Layer 2 of a small transformer language model trained on English Wikipedia (12 layers, counted from 0, width 64).
A neuron adds its activation times its output weights to the MLP's output. To switch it off is to set its activation to zero at one token and run the rest of the model.
A neuron's activation on a vector x is GELU(gate . x) times (in . x), where the dot is the dot product.

Input weights of the MLP neurons that the questions are about. A number n stands for n times 0.018.
n24 gate: 14 -31 -21 -8 -18 -17 6 36 -1 31 26 16 -22 30 -1 -2 -31 59 -32 19 -2 -41 18 28 -34 -11 -18 -18 -7 -19 -32 -10 -22 -20 -8 -2 4 50 -24 25 -33 8 -23 27 19 -2 2 -65 31 50 17 3 12 14 -1 0 37 -26 0 -32 -25 -17 -38 -9
n43 gate: 15 -4 -40 -6 1 2 20 -42 -42 -29 -41 -9 12 -6 30 -2 -18 11 53 -42 5 -39 -14 18 10 -4 33 -10 -27 -2 -11 -29 17 9 -17 34 38 32 12 23 49 36 -13 -3 -7 -20 -4 -4 -25 -3 24 -31 -3 0 47 42 -12 4 -24 -31 40 10 23 50
n55 gate: 18 1 -10 14 -38 -1 40 -45 37 -15 -34 38 -15 -5 9 -51 17 -33 -13 -27 -28 30 9 -61 -40 18 16 -19 -1 33 -16 -9 -27 -7 -8 12 18 18 30 37 47 21 -9 -23 -19 13 -2 13 -34 19 18 2 6 42 -5 73 -19 -4 29 -4 -15 -9 -4 -18
n63 gate: -3 13 -33 2 41 37 32 17 15 66 6 -14 2 28 -36 -24 -4 -25 -16 0 -52 -24 -12 20 21 32 -5 0 -14 0 -31 -20 -12 15 33 23 -25 23 -57 6 50 0 -8 -33 55 -4 -11 -7 -6 38 -2 6 -2 -41 1 15 21 3 -15 21 -7 -3 -12 -30
n67 gate: -17 -3 -81 69 -7 -3 26 15 8 38 -1 -18 -17 24 27 -9 2 -29 29 18 0 45 4 -28 3 -14 5 33 -20 15 -45 -8 26 1 8 47 -35 28 -20 8 11 32 7 11 4 27 30 11 -16 -12 2 -5 15 11 28 19 3 20 -27 -19 -9 29 3 -27
n84 gate: -7 17 8 19 26 -28 -35 -36 27 38 24 8 -38 -13 6 -6 5 -4 -11 -18 -3 2 -1 -2 5 -21 -2 9 -35 37 23 34 -63 -5 28 21 3 -2 28 14 6 -3 -2 -15 -2 7 24 19 61 13 -68 23 -15 55 19 -6 11 5 0 -30 3 -9 56 -19
n98 gate: -8 55 -36 5 32 35 28 -21 -5 16 3 -3 5 5 -4 26 28 60 32 7 -8 -3 21 -1 1 -6 -4 16 -5 17 0 -22 -17 -34 1 11 -49 35 -17 -32 -47 -5 -9 -4 21 -21 -13 -11 7 -8 39 -16 18 22 -7 13 3 10 -39 -2 20 -69 10 -16
n122 gate: 33 -13 8 15 -42 39 24 -13 20 -6 1 33 -31 7 10 25 8 52 24 0 4 15 6 10 -21 1 38 25 17 -8 -8 -37 -26 22 27 7 30 0 -7 15 -5 0 -7 41 41 34 -1 -9 -11 -23 -13 -20 -18 -2 25 -29 41 -1 -1 33 32 -30 -45 32
n123 gate: 8 32 9 26 64 42 20 20 32 11 -1 49 -59 -17 -15 33 10 25 6 11 13 -12 7 -24 -18 -10 -3 2 34 -23 31 29 -28 14 10 6 1 -24 18 37 -2 -4 2 -11 10 20 -16 -31 60 -7 -16 -14 16 19 -42 -31 9 8 27 4 -4 -14 11 -13
n137 gate: -1 20 -33 7 -14 24 -6 -19 5 -14 -1 -37 -11 -1 -10 33 -17 0 -1 5 18 9 2 -7 80 9 -9 52 0 -7 -21 -14 -51 -10 19 12 23 -9 31 -12 -24 10 -30 8 -34 21 -18 -9 9 8 -59 17 -4 -14 -28 25 -3 29 14 15 6 1 -16 -38
n141 gate: 17 -51 -33 2 -10 -10 -10 -20 24 -6 -19 15 33 15 -14 -46 45 -39 28 24 12 23 -21 -31 -36 19 -13 45 32 37 10 13 4 12 -7 5 -18 -34 -5 58 7 -9 -6 11 -23 -36 4 37 27 21 -2 6 47 0 5 18 14 -5 2 2 -26 -6 -29 18
n143 gate: -1 -29 -21 16 19 -43 -9 -28 -25 11 -21 19 39 93 -22 -9 14 -4 5 -33 -22 23 -43 -4 36 4 -12 43 37 4 18 -29 4 -24 -23 25 -3 2 24 -5 26 15 -11 4 31 18 0 8 19 27 -5 38 11 3 -15 21 -9 30 -14 20 24 -34 -11 8
n158 gate: 6 -39 31 8 10 -83 13 -9 -16 -36 -34 -31 -31 -56 6 12 -36 -2 16 5 47 -11 -3 42 -48 -14 -26 3 19 47 -29 8 -27 39 3 -12 -8 -4 2 -1 18 14 -13 1 -4 -10 17 16 -18 -7 -7 -6 2 63 -43 -10 -7 -9 47 19 63 -24 -13 19
n24 in: 2 27 -13 -23 -54 17 -5 5 12 -5 33 -33 -5 -57 -29 9 69 -4 -1 8 11 42 -24 6 6 30 -22 -35 -31 41 -26 -28 0 11 -33 46 9 -14 -19 34 21 25 12 -51 32 23 -34 1 -52 -12 4 -15 30 69 -26 1 -25 -15 43 -23 4 37 7 -44
n43 in: -28 38 -44 3 -19 0 31 9 4 -24 -33 8 -11 1 -9 2 -10 -50 -17 -38 3 -12 -45 -29 7 -21 -21 18 52 -33 9 10 67 10 -1 -29 16 32 33 -20 -27 -15 -32 -7 27 -2 -8 25 1 -54 -25 -14 -20 -25 17 44 4 -19 -13 -7 -13 -31 -54 -14
n55 in: -9 -7 44 5 8 -23 23 71 9 20 16 11 4 3 -7 25 7 -19 -23 14 -11 -19 -5 -10 -73 -42 -1 -3 72 0 3 59 55 26 8 43 49 40 7 -14 -3 7 -4 -8 33 -54 -12 -4 8 20 -15 31 -16 37 35 -33 7 0 0 7 -9 24 -45 1
n63 in: -63 -2 -15 -15 -23 -17 6 71 12 -17 11 -2 37 -22 -7 -18 34 -15 -24 3 -2 -13 -11 12 37 -3 -2 -20 17 13 41 -39 -14 -6 -13 24 -18 2 42 5 -17 -11 -6 17 -7 -15 10 12 27 -18 -1 5 5 -3 -7 66 27 5 10 -4 -7 9 -19 -11
n67 in: 5 16 58 -14 -44 -25 37 3 -5 -12 -20 -12 10 -43 -5 4 26 -16 43 1 -32 -16 -21 8 29 53 -9 9 24 -23 5 -29 -21 11 0 -57 -1 3 44 5 38 -24 13 1 -27 -32 7 1 25 1 -12 6 -24 15 3 -45 0 15 37 3 -1 -30 27 -10
n84 in: 32 1 2 16 51 15 -17 11 -28 28 4 14 35 62 53 18 53 15 -4 -9 9 35 -12 -38 -21 18 -6 -8 20 -36 23 -28 -11 -2 16 -19 -3 12 -5 -75 -14 8 13 50 15 32 -34 -1 -20 -7 1 0 -8 -4 31 -10 14 19 19 18 -7 24 2 14
n98 in: -7 79 -4 -31 -9 43 -22 -66 2 36 20 3 -14 -19 13 19 37 9 17 19 0 -7 35 23 8 26 6 -35 -1 -8 23 2 8 -24 16 4 -25 -29 -28 -11 16 -31 -33 19 3 57 27 1 58 21 18 -22 20 -22 31 51 2 16 -41 1 3 -14 -36 3
n122 in: 42 -20 -12 13 5 34 -28 21 -25 -4 19 38 12 24 3 19 -7 33 -36 34 13 -7 -20 28 1 -29 -1 -48 -17 -31 3 13 32 1 19 13 8 1 -24 -22 15 21 37 16 0 -36 3 -5 34 1 7 -6 -25 2 -29 -47 6 12 7 15 23 -42 3 19
n123 in: 41 2 -10 -7 -16 11 -19 34 -45 -24 -31 21 32 53 -8 12 -46 -23 24 -19 83 -34 -53 8 28 53 13 -14 -2 -14 -14 -9 8 -2 -36 9 33 -34 -28 33 28 -43 37 12 -10 -18 -20 -24 8 -4 32 -10 35 7 11 4 13 49 -26 18 3 30 -5 -11
n137 in: -17 -36 16 29 33 10 -9 27 57 -37 12 4 10 9 -20 -6 0 -23 22 6 -44 -58 -21 -1 22 32 -13 40 -1 24 4 43 -62 49 -8 -4 -25 -8 -9 -11 -24 10 2 -48 -28 -40 17 -3 -28 2 -38 22 34 23 -18 -35 0 40 8 25 4 -11 26 11
n141 in: -5 6 -28 -12 67 -34 -58 10 -25 -4 -4 -6 -20 27 -51 29 54 -14 -15 -28 4 -11 42 9 61 71 -4 29 -10 -28 6 16 -23 -19 -18 -39 -38 7 20 -28 -4 -30 -22 12 0 -38 31 -6 -24 -1 -20 31 -19 -22 -6 -27 -10 -4 -3 4 -37 13 -2 9
n143 in: 22 47 13 9 -25 -16 -14 39 -43 -41 -4 -50 25 -26 -10 -56 32 44 2 20 39 5 -1 44 -19 -5 -27 -20 -18 31 -29 -10 -4 -14 -22 -59 -12 5 27 32 -1 -43 1 -5 -12 7 -5 14 13 44 -9 12 -15 29 -81 -16 -11 -22 8 -11 -21 16 62 -27
n158 in: -33 8 -1 -11 6 24 10 13 3 -5 0 -15 38 -3 -32 -51 4 17 -14 -59 11 -20 33 64 -21 41 11 -13 0 -23 14 22 33 29 28 21 10 -2 -6 -17 32 21 16 -6 5 12 -30 -32 -42 -27 -35 -78 -32 -12 20 -29 10 21 18 -19 -41 33 -38 25

Output weights of the MLP neurons that the questions are about. A number n stands for n times 0.0092.
n24: -5 5 -7 -8 -6 20 -2 20 -6 44 10 -17 15 22 -16 32 48 17 40 30 48 22 13 -4 -13 19 -8 -22 36 -15 -2 -9 -29 9 -38 -26 68 13 20 -25 73 -9 15 -37 17 -18 39 -17 12 -23 52 -13 11 23 -30 20 19 -16 -15 -56 20 -13 36 -37
n43: 17 -49 39 6 17 0 -28 -44 -34 -6 4 41 24 45 -5 42 26 -33 6 -12 16 -32 -19 4 -25 -19 -77 5 -23 8 -19 1 16 14 13 15 -14 -1 8 26 -20 49 -9 -4 -21 22 28 -63 16 -23 50 6 0 64 5 59 -13 -8 7 -18 -4 -12 -45 20
n55: -2 -22 -20 -71 33 69 7 -33 8 -7 9 -49 9 -36 -65 16 -13 -2 -10 10 11 57 -17 -21 -26 4 -2 9 10 -28 10 -31 24 39 2 37 -8 -33 -45 10 -22 66 -18 -23 9 -10 20 31 -25 18 9 -5 -20 20 -4 45 1 12 -43 50 -55 -4 -46 44
n63: -19 10 23 17 0 44 -13 -53 0 -1 6 -28 16 -12 46 -22 19 49 -12 -34 7 20 3 14 -15 20 6 4 -12 -10 52 -41 25 -6 20 -12 -6 -66 33 21 -46 28 -9 -13 17 5 56 -6 3 -25 34 -6 -34 -2 -37 -10 11 27 -36 11 -20 34 -20 -30
n67: -5 -17 -7 1 -13 -22 0 -2 8 -27 -44 4 36 -9 16 -1 21 57 16 -30 2 -3 -15 10 -7 48 25 4 8 -21 50 8 -20 -53 -20 -11 27 -11 18 31 -8 -31 -33 2 -6 -53 21 20 17 -2 -20 -46 -30 -10 4 -19 28 -4 40 50 7 -3 3 -14
n84: -6 79 -18 -28 15 5 -20 1 -24 -6 35 -14 -15 64 17 -45 -3 -11 4 16 -29 33 -5 32 15 20 7 -15 23 -4 0 -22 -1 -41 -19 12 40 -41 -28 -5 -29 -51 15 -9 14 -18 0 30 24 -29 7 0 -58 -2 -33 35 -40 -13 -22 11 -50 13 33 -17
n98: -19 30 -5 -6 -17 -11 17 28 15 26 -60 -9 -45 -26 5 1 21 -24 16 44 -13 -46 -47 45 -14 -19 26 10 21 18 -44 26 -30 0 21 -2 -28 64 32 1 -46 -25 15 36 -9 0 29 14 -12 -41 -48 3 -31 36 41 -42 -8 -29 -17 -23 41 -32 16 24
n122: 14 10 -33 -34 13 43 23 -14 2 38 22 -42 -13 41 -12 -17 -26 -14 -51 18 34 -19 -72 -7 6 -6 17 5 34 -6 -58 -17 11 -19 17 -14 -1 -7 -27 -73 9 -39 3 -21 14 1 -27 -30 -19 16 -4 3 40 -8 56 -33 3 1 11 10 -15 -49 38 36
n123: 32 13 23 -4 -22 69 0 -46 -37 -19 11 -14 37 -16 -19 2 13 11 -38 38 -48 -24 -25 -2 -29 -33 -2 19 -23 33 -39 -4 27 -26 11 -54 25 -2 -52 -42 -71 -28 -32 15 7 43 -16 -29 -32 -4 -50 -14 4 16 34 16 -8 58 -21 -9 -27 -10 48 22
n137: -43 -16 -14 4 28 -14 -2 -37 -3 -4 9 61 37 7 -8 -42 7 1 30 -25 27 31 10 -32 -15 17 16 -42 -16 -12 -2 16 7 1 -41 4 20 46 -12 -16 -55 -25 17 -2 24 -48 34 1 -70 -54 -68 -12 43 -14 3 -13 -16 -21 14 -4 -45 1 2 19
n141: 46 -14 24 7 -6 -10 -45 -50 3 -17 14 -23 60 -6 5 36 -2 -25 40 21 -25 17 32 -49 39 87 -2 19 17 25 -30 18 15 -20 -10 9 -46 22 28 6 14 -38 -36 21 3 -16 -7 -32 -3 12 -18 35 -19 -21 -43 6 7 7 -15 -4 -12 -5 17 -24
n143: 10 10 18 26 -17 -3 -34 -6 21 42 -3 35 -29 -18 45 33 6 -18 -26 -48 9 -23 12 -51 15 38 19 1 -16 -14 -27 25 11 18 -44 2 -43 59 9 61 33 41 2 38 21 17 -9 -3 9 -27 18 95 -13 -28 -29 17 -21 63 -15 29 54 14 -67 -13
n158: 42 -14 -4 28 -20 52 18 -18 1 -2 5 -38 1 1 19 10 -13 10 60 9 -13 -5 47 -47 -31 66 -3 21 18 15 28 -17 34 17 23 10 -25 -38 9 3 -1 -19 -64 58 -46 20 -15 41 25 30 -3 54 13 7 -10 5 26 -19 45 62 -66 -36 34 51

Each question names a token from some text and the token that comes next. It shows the vector x that enters the MLP there. A number n stands for n times 0.045.

Then comes g, the gradient of the next token's log-probability with respect to the MLP's output, scaled to length 1. A neuron's effect is roughly proportional to its activation times (output weights . g). A number n stands for n times 0.0048.

"ted ", then "the "
x: -2 -15 2 -17 -7 -1 -14 3 21 3 14 6 -8 7 -5 -12 6 7 1 -6 -13 0 -1 5 12 5 19 -28 -12 -3 -6 -18 -14 12 32 5 -9 -9 3 4 -23 -2 8 -3 8 9 -8 5 -3 -18 -2 90 17 -4 12 -6 5 -30 -9 11 -22 -10 16 -21
g: 5 19 -51 -26 -16 25 36 6 21 -10 -7 -4 20 -40 0 9 47 40 4 41 3 -20 -42 -28 -6 -26 -3 5 42 29 36 -21 23 -9 24 -5 -12 -4 3 27 -12 3 40 -10 38 -31 -32 2 -45 12 -35 -28 -6 -9 -7 -17 -48 -32 -47 11 -2 33 28 -41
Switching off which neuron hurts the next token most? n63

"ab", then "and"
x: -8 -14 35 12 -10 -8 9 26 -13 -14 8 -7 15 9 7 -12 10 2 18 2 9 -18 -29 -6 22 -35 -3 10 0 -16 2 -10 -6 12 31 -2 -9 5 17 3 -3 -14 -17 40 31 22 -12 2 -13 3 33 27 30 27 4 2 -43 -13 -18 -21 -18 -17 -4 5
g: 3 7 63 3 29 -27 9 -3 1 19 58 -12 -27 -16 23 36 -7 41 6 23 -13 26 8 -16 -2 -7 43 2 -19 45 -52 2 43 12 36 -4 0 -1 8 -1 -34 -17 -6 -14 -57 36 -6 6 -15 -7 48 43 -40 -12 -39 -23 22 -11 20 3 4 -33 -21 -11
Which neuron, switched off, raises the next token's probability most? n158

"(", then "19"
x: 22 -43 6 -2 -1 8 -10 -18 5 -29 9 -13 -8 -12 3 -9 5 2 13 -10 1 -22 10 25 26 26 13 -21 -2 -13 -6 16 11 12 37 20 3 10 24 23 -27 -30 -17 10 24 -29 3 8 -15 -14 -8 36 25 -3 8 13 -12 1 -19 20 -24 9 8 4
g: -30 14 11 -5 17 35 31 -6 -18 0 -10 -2 -22 33 13 -26 -59 -10 -2 -25 3 -29 24 -12 -38 -13 -43 -49 13 -39 -26 -22 -10 -60 9 47 -39 17 2 26 -3 -21 28 -42 17 1 9 -21 8 -23 -41 -12 -19 -4 -16 -32 22 9 -11 44 38 -13 28 30
Which neuron, switched off, raises the next token's probability most? n141

"be", then "g"
x: -20 -17 22 -15 -4 -12 14 -1 -34 -20 -5 6 5 -7 -11 5 29 0 10 20 20 5 -8 -14 19 -51 -17 -14 23 19 -16 15 -5 11 2 -37 -32 -3 -21 17 -10 -21 19 12 -3 2 -5 -2 -9 -28 17 16 17 7 9 -12 -40 -9 -14 14 -2 -6 17 -30
g: 32 -32 29 -2 39 12 40 34 -22 -28 -11 -68 -6 -41 -37 21 -26 17 23 -24 17 -5 23 4 6 5 12 33 0 1 6 -29 -38 12 -9 11 19 45 -7 -32 24 -12 7 50 31 39 44 -23 11 -4 -42 19 -20 25 -32 2 -20 -2 -28 5 -33 -30 -18 7
Which neuron, switched off, raises the next token's probability most? n158

"al", then "le"
x: -17 -33 2 -22 -19 -5 -1 9 4 4 -8 -24 30 -33 17 -6 10 -20 -16 -9 27 -2 -16 14 -5 -27 8 -2 16 -15 22 -1 22 -20 41 -12 -24 -19 18 13 -7 1 -19 26 19 3 6 16 -32 -19 -3 16 18 2 -3 0 -10 26 -20 22 -26 -1 0 -14
g: 5 7 19 -8 63 55 35 -10 -5 -10 10 -20 -20 13 11 16 28 8 33 37 -7 3 -28 8 22 -6 -14 46 4 -49 -23 12 25 -31 5 -46 -7 24 20 6 -19 36 -20 67 13 -9 -12 35 0 3 -1 31 -5 -61 17 3 -29 42 -14 -7 15 -23 -31 20
Switching off which neuron hurts the next token most? n158

"his ", then "re"
x: -4 -31 5 -6 -15 -26 -7 7 -13 -28 14 7 -10 0 13 -6 35 2 -15 -29 6 -8 -17 -7 -5 7 17 -7 7 -9 -6 13 6 5 25 6 0 -2 14 4 -20 -12 -5 -8 5 7 -15 4 -9 7 6 74 -19 8 31 -3 -16 -19 -15 -6 -26 1 17 -8
g: 21 -3 -40 27 -12 -9 10 -8 -18 0 -1 -39 7 62 3 -36 -17 6 -46 -9 -7 -16 17 -2 1 21 -26 -29 7 10 -10 -6 24 -6 -18 12 -28 -48 4 -29 15 55 -10 59 7 11 -40 -13 30 17 19 13 2 28 12 42 -8 21 -41 -36 -1 -57 -24 46
Switching off which neuron hurts the next token most? n55

"P", then "ar"
x: -14 -11 -1 5 -11 -1 11 -17 3 -17 51 9 -1 -13 -1 -10 -5 -9 -1 8 7 2 -3 13 7 -2 24 -30 1 -1 -18 13 32 20 22 5 -22 -12 -10 -13 0 10 15 3 29 19 6 25 -4 -4 37 38 18 1 -2 -2 -38 9 -34 3 -37 7 2 -5
g: -8 21 -12 45 50 8 -15 2 23 -8 -42 4 13 32 -33 -27 -22 11 -13 36 -28 -15 -11 30 -25 50 -34 28 -5 33 -27 2 -22 -11 19 25 -18 -16 -13 20 -9 37 53 -1 15 39 -26 36 -10 80 27 2 -35 0 -8 7 -25 25 23 5 -13 4 -17 -16
Switching off which neuron hurts the next token most? n67

"for", then "ated "
x: 7 -4 19 1 -32 -9 -10 9 23 -33 11 1 -3 -20 5 16 29 16 14 -20 24 -23 6 -4 32 -10 16 -8 -10 -34 21 9 -18 8 16 -11 -6 -20 -3 -20 25 -15 -16 11 8 30 28 26 -28 -11 11 8 27 4 25 -3 -16 2 -5 1 -27 19 1 -7
g: 3 -11 -11 14 -7 23 23 -7 -17 -8 -3 30 26 -22 -17 33 20 -1 -41 11 -28 50 -36 39 3 5 -32 18 -1 40 -12 37 3 -7 16 -2 75 -25 2 -2 6 18 -8 -1 -9 5 3 0 35 -8 -42 -16 -33 -15 -44 41 -1 65 5 33 -30 36 -25 -39
Switching off which neuron hurts the next token most? n122

"w", then "ou"
x: -10 -5 25 -14 -27 4 23 -5 -1 -22 30 -3 27 15 -1 -6 31 -27 -34 14 5 -5 -4 16 34 -15 4 11 9 -20 3 4 11 -4 39 1 4 -4 -13 14 -3 -27 -8 -11 -12 22 7 29 -12 1 -1 14 3 -27 17 3 -35 -28 -10 -7 -25 -2 -23 -9
g: -30 -22 13 -53 19 -42 7 34 -25 50 -23 -6 4 15 0 19 8 6 -8 -5 -64 -38 -14 -10 -26 25 4 16 3 14 17 -9 -18 -6 81 24 -9 -4 -6 -1 29 -15 -56 -39 -37 -2 -23 -22 -17 25 11 10 -13 37 -48 9 -3 19 -2 -24 -11 -32 10 4
Which neuron, switched off, raises the next token's probability most? n63

" ", then "C"
x: -26 8 16 -46 6 15 6 3 3 -19 6 11 -1 -14 19 -5 6 5 31 5 14 -5 -19 -9 11 8 38 -41 1 23 -3 0 21 -15 13 9 -12 3 -2 3 -28 -24 -13 -6 7 5 -1 -4 12 -6 2 49 0 5 50 -10 9 -8 -28 -1 1 -2 -10 -20
g: 0 31 2 3 34 -17 -27 -38 25 27 34 29 45 -40 18 17 -18 -21 25 32 -41 -14 -49 32 -37 9 0 -6 26 17 -26 9 -26 43 5 36 -21 19 -9 20 -5 20 32 10 26 22 5 27 82 13 33 -18 16 -3 39 15 -1 18 23 -19 -8 3 14 -2
Switching off which neuron hurts the next token most? n98

"ad", then "ow"
x: -21 -9 14 2 -21 14 -4 -23 -22 -15 27 14 -32 3 -15 3 28 -18 10 -15 -13 3 -27 32 5 -6 8 -24 26 -7 -1 20 -43 1 27 -11 -26 -15 2 -22 -10 5 10 9 14 27 13 4 -22 -7 18 11 18 2 -8 -16 -20 5 -19 0 -3 -6 29 -28
g: -24 21 -29 -23 18 -47 -19 -16 -42 42 -12 42 19 -11 -16 -28 24 12 9 -38 -23 -11 60 -7 -15 -33 -26 0 36 16 26 -7 3 -46 2 -32 -10 -46 -26 50 -21 -36 -26 -28 -15 -17 -10 -21 19 -36 -33 -20 4 -17 -22 4 -5 36 24 4 -10 -20 32 -4
Switching off which neuron hurts the next token most? n84

"et ", then "("
x: 21 -26 -5 -27 -9 -14 -11 0 21 -4 3 9 -13 5 7 -6 16 -5 3 6 -10 -4 -6 1 13 4 24 -17 -11 18 -10 2 -8 18 24 -7 -4 -15 19 0 -26 12 14 3 10 3 2 2 -12 -16 7 76 -2 1 25 -13 -17 -22 -7 9 -34 0 25 -33
g: 11 19 -37 -27 -12 8 -37 -7 -38 9 -19 18 -47 -22 2 63 33 -4 7 -3 -15 -13 14 -2 21 -16 2 2 -23 23 40 54 -18 -16 -57 -37 -34 17 -31 2 38 20 -15 14 5 -27 31 -39 -5 0 -20 -26 -10 -10 -15 -29 -65 4 -31 -6 16 5 22 -27
Switching off which neuron hurts the next token most? n141

"- ", then "P"
x: -12 -18 32 4 12 -5 -12 -5 17 -5 7 17 -32 -18 8 -4 18 -17 -4 -4 3 -1 23 -14 16 15 17 -38 6 14 16 0 31 -6 50 -1 -14 -4 38 8 -7 -44 4 14 23 -2 10 -15 2 -11 1 50 0 0 4 -12 -16 -7 -4 -2 -9 3 -14 2
g: 6 12 -34 -13 8 6 36 -2 0 30 -16 7 9 -15 11 -65 24 28 3 -13 -18 38 27 -49 38 8 21 19 -38 -8 16 23 15 -30 -26 19 14 -7 0 -2 27 16 39 1 -4 4 -8 33 7 14 0 34 -41 -18 -52 16 17 -1 56 8 -11 13 -62 59
Switching off which neuron hurts the next token most? n123

"es ", then "that "
x: 2 -19 3 -21 -5 -4 -1 6 6 0 10 -4 -30 -6 1 3 15 8 4 2 -13 -2 -8 9 9 11 23 -16 -15 2 -11 -5 18 1 19 -4 -11 -6 19 2 -18 3 9 -3 -2 -7 -9 2 -15 -10 6 94 -1 -6 19 -7 -9 -22 -14 -2 -30 -2 19 -15
g: -8 16 52 11 -11 37 -24 1 -1 31 -28 -21 10 29 41 34 24 -12 29 -35 -15 12 26 6 2 -26 -6 23 -28 8 6 0 -71 -2 -17 -18 3 34 22 -27 31 -54 -13 -50 24 -3 -16 -37 -37 41 -12 -8 29 -8 3 -41 27 -34 28 -2 14 -9 -20 -15
Switching off which neuron hurts the next token most? n84

"n", then "ing "
x: 25 1 16 -24 -37 6 5 2 -1 -11 17 -21 2 -4 15 33 17 -4 -18 -3 3 0 -11 5 7 -50 18 -18 8 -1 -13 43 -1 25 31 24 14 14 -9 8 -7 -23 -6 22 34 8 20 -25 -12 -6 -4 18 18 -12 1 3 -13 23 3 -22 -15 6 16 -22
g: 0 -38 -32 -22 -22 -6 2 -7 -38 -21 -16 -41 16 7 -22 21 -22 7 -21 8 20 -16 0 42 8 10 -3 -23 26 -15 -43 -13 -8 -3 -38 -62 -18 5 -13 2 11 -35 0 3 28 -3 42 25 7 -30 -85 1 21 -5 5 -11 -46 -1 -5 -70 -4 -39 6 15
Which neuron, switched off, raises the next token's probability most? n137

"ew", then "s "
x: 23 -11 17 11 -27 -3 1 6 8 13 9 16 10 10 17 17 25 -23 -19 29 7 -7 -28 41 14 -20 18 13 24 24 12 15 -10 10 30 2 12 7 8 7 13 -18 -6 8 25 12 34 27 -4 -6 12 27 -9 -2 19 -8 -28 -4 -6 -13 -12 -9 48 -23
g: 27 -10 -33 7 55 15 4 21 -4 7 -20 4 30 -38 30 4 15 41 -14 -11 48 6 44 28 28 23 -38 -72 -1 11 -1 23 35 3 7 17 11 22 -14 -23 24 29 13 23 21 18 -1 -16 38 -17 5 -14 -17 29 56 36 -7 -6 -15 -29 54 0 4 -17
Switching off which neuron hurts the next token most? n84

"- ", then "The "
x: -14 -22 32 4 11 -5 -12 -6 12 -3 8 15 -30 -20 5 -7 17 -18 -4 -3 4 -1 22 -12 16 17 19 -36 5 12 16 -2 32 -6 52 0 -12 -4 39 7 -11 -40 5 13 21 -3 14 -17 0 -11 2 50 0 -3 3 -13 -18 -7 -4 0 -8 3 -14 -2
g: 1 -37 25 8 -34 28 4 -29 26 -6 20 -51 -31 -24 3 65 -8 -3 6 2 18 -34 30 24 -27 -28 -18 -30 65 13 -21 -18 -7 7 10 -3 19 11 -8 19 -17 -31 -4 -32 5 66 -10 -20 -27 -15 21 -29 -4 -23 10 17 45 13 14 -6 -27 -11 56 2
Which neuron, switched off, raises the next token's probability most? n123

"19", then "2"
x: 21 -23 2 -6 2 -9 3 -9 16 -3 13 14 6 -26 -14 -15 16 -23 -4 -14 15 -22 -7 37 42 -14 -13 10 15 -18 35 2 24 -3 9 2 -20 -14 -21 4 9 -18 6 5 -8 8 41 0 -8 -4 20 37 27 -3 -11 -4 -21 -28 -29 -1 -22 13 9 -7
g: 12 17 -13 11 34 27 39 -21 -6 -12 4 0 -21 4 30 27 -46 -27 57 -7 20 -16 30 -39 35 19 17 -2 -4 16 -7 5 38 29 -16 1 19 1 -27 42 -12 43 1 -24 14 -10 -16 -47 39 -63 5 14 -25 -10 -23 21 -49 29 -37 28 37 -3 11 6
Switching off which neuron hurts the next token most? n141

"tion ", then "and "
x: 3 -17 9 -15 11 -9 -4 4 26 2 6 6 -24 -2 19 1 18 -4 -5 -4 -16 -11 -2 3 14 5 22 -18 -19 4 -3 -8 -8 20 21 1 -10 -18 4 4 -22 -1 14 4 -8 -4 -19 4 -2 -16 -6 88 -2 -8 14 1 -4 -18 -10 3 -28 8 22 -22
g: -6 -10 6 -11 -27 11 -4 42 -5 -27 -8 24 -14 21 19 -21 -25 -8 30 13 -38 43 -16 11 -1 22 17 21 11 11 10 6 33 -54 15 -46 0 18 5 -2 -23 -16 -6 -2 -11 16 -1 -29 -2 14 14 12 5 25 -3 -11 -78 -6 -43 77 3 -70 -36 -21
Switching off which neuron hurts the next token most? n84

"m", then "ent"
x: 21 -14 -3 -26 -13 21 29 -1 -23 -8 27 0 0 -19 11 32 5 5 -6 14 5 -11 4 6 25 -48 25 6 -13 23 -15 15 2 7 33 4 11 -13 7 0 0 -21 -20 31 2 13 -11 7 -17 7 13 28 -1 -21 11 8 -20 12 -12 -34 -8 4 27 -10
g: 1 -27 2 7 19 23 8 -13 6 7 21 -34 -49 0 5 30 7 16 46 -33 -6 30 -75 -2 -41 21 1 5 23 26 -37 -30 45 -11 -19 3 -9 2 11 24 -18 -1 -21 -35 -33 -59 -29 11 6 -1 45 23 -11 -5 44 49 26 -4 13 16 -40 -5 -6 12
Which neuron, switched off, raises the next token's probability most? n43

"P", then "et"
x: -16 -8 1 2 -10 -2 7 -18 8 -19 49 9 2 -14 -3 -10 -8 -9 -2 12 10 4 -2 12 8 -2 26 -29 2 -1 -19 10 32 18 20 6 -20 -15 -7 -11 0 10 14 3 26 21 7 25 -3 -4 37 40 17 1 -2 -1 -41 7 -34 0 -37 10 3 -4
g: 41 -23 23 -24 -17 -20 -6 -12 15 -18 36 13 -6 -54 19 -23 22 -8 38 8 10 8 17 -16 -12 -56 51 -6 10 33 21 26 -38 25 -26 47 6 -6 37 -5 0 -44 -42 47 15 -28 21 -18 -16 11 22 -12 16 -25 -24 28 0 20 42 25 37 -5 -31 -6
Which neuron, switched off, raises the next token's probability most? n67

"as", then "s"
x: -18 -29 3 -5 -22 19 -9 23 -12 -2 12 26 -14 1 9 -1 18 1 12 -29 17 -3 -32 5 7 -27 -3 2 16 -7 5 -3 21 -1 25 -5 -9 3 35 -9 5 -8 -4 34 17 1 -6 19 -43 -23 6 5 28 4 15 2 -54 -2 -38 -10 -17 26 -4 1
g: -12 -27 -23 62 -22 -61 -47 23 19 15 2 -10 -19 6 -6 -9 -25 -8 18 28 -16 8 5 24 31 34 -31 52 14 28 9 29 -4 -7 12 34 -19 43 50 -7 6 30 21 -2 -19 42 17 -21 1 27 -29 19 16 20 -27 -17 5 14 -25 -29 -5 -8 -54 34
Which neuron, switched off, raises the next token's probability most? n143

"an ", then "f"
x: 17 -10 14 -20 -3 -9 -10 0 23 -7 8 8 -18 -2 10 2 17 3 0 -12 -5 -1 -12 -6 9 2 32 -8 -13 2 -13 10 -6 7 43 3 12 -15 14 2 -31 14 17 -2 0 -3 0 -1 -10 -16 -3 77 -12 7 22 -6 -18 -20 -14 0 -27 18 15 -20
g: 30 -8 58 -22 -32 -18 -23 13 -3 7 -41 30 -14 -16 -29 -9 -10 1 -9 16 16 37 -6 -10 26 -2 -9 37 -27 9 -21 10 -47 -5 -27 29 -41 13 -49 -5 6 63 13 1 -41 8 -6 -2 -56 -13 -1 -5 21 63 13 5 2 31 -2 41 21 11 -11 -39
Switching off which neuron hurts the next token most? n55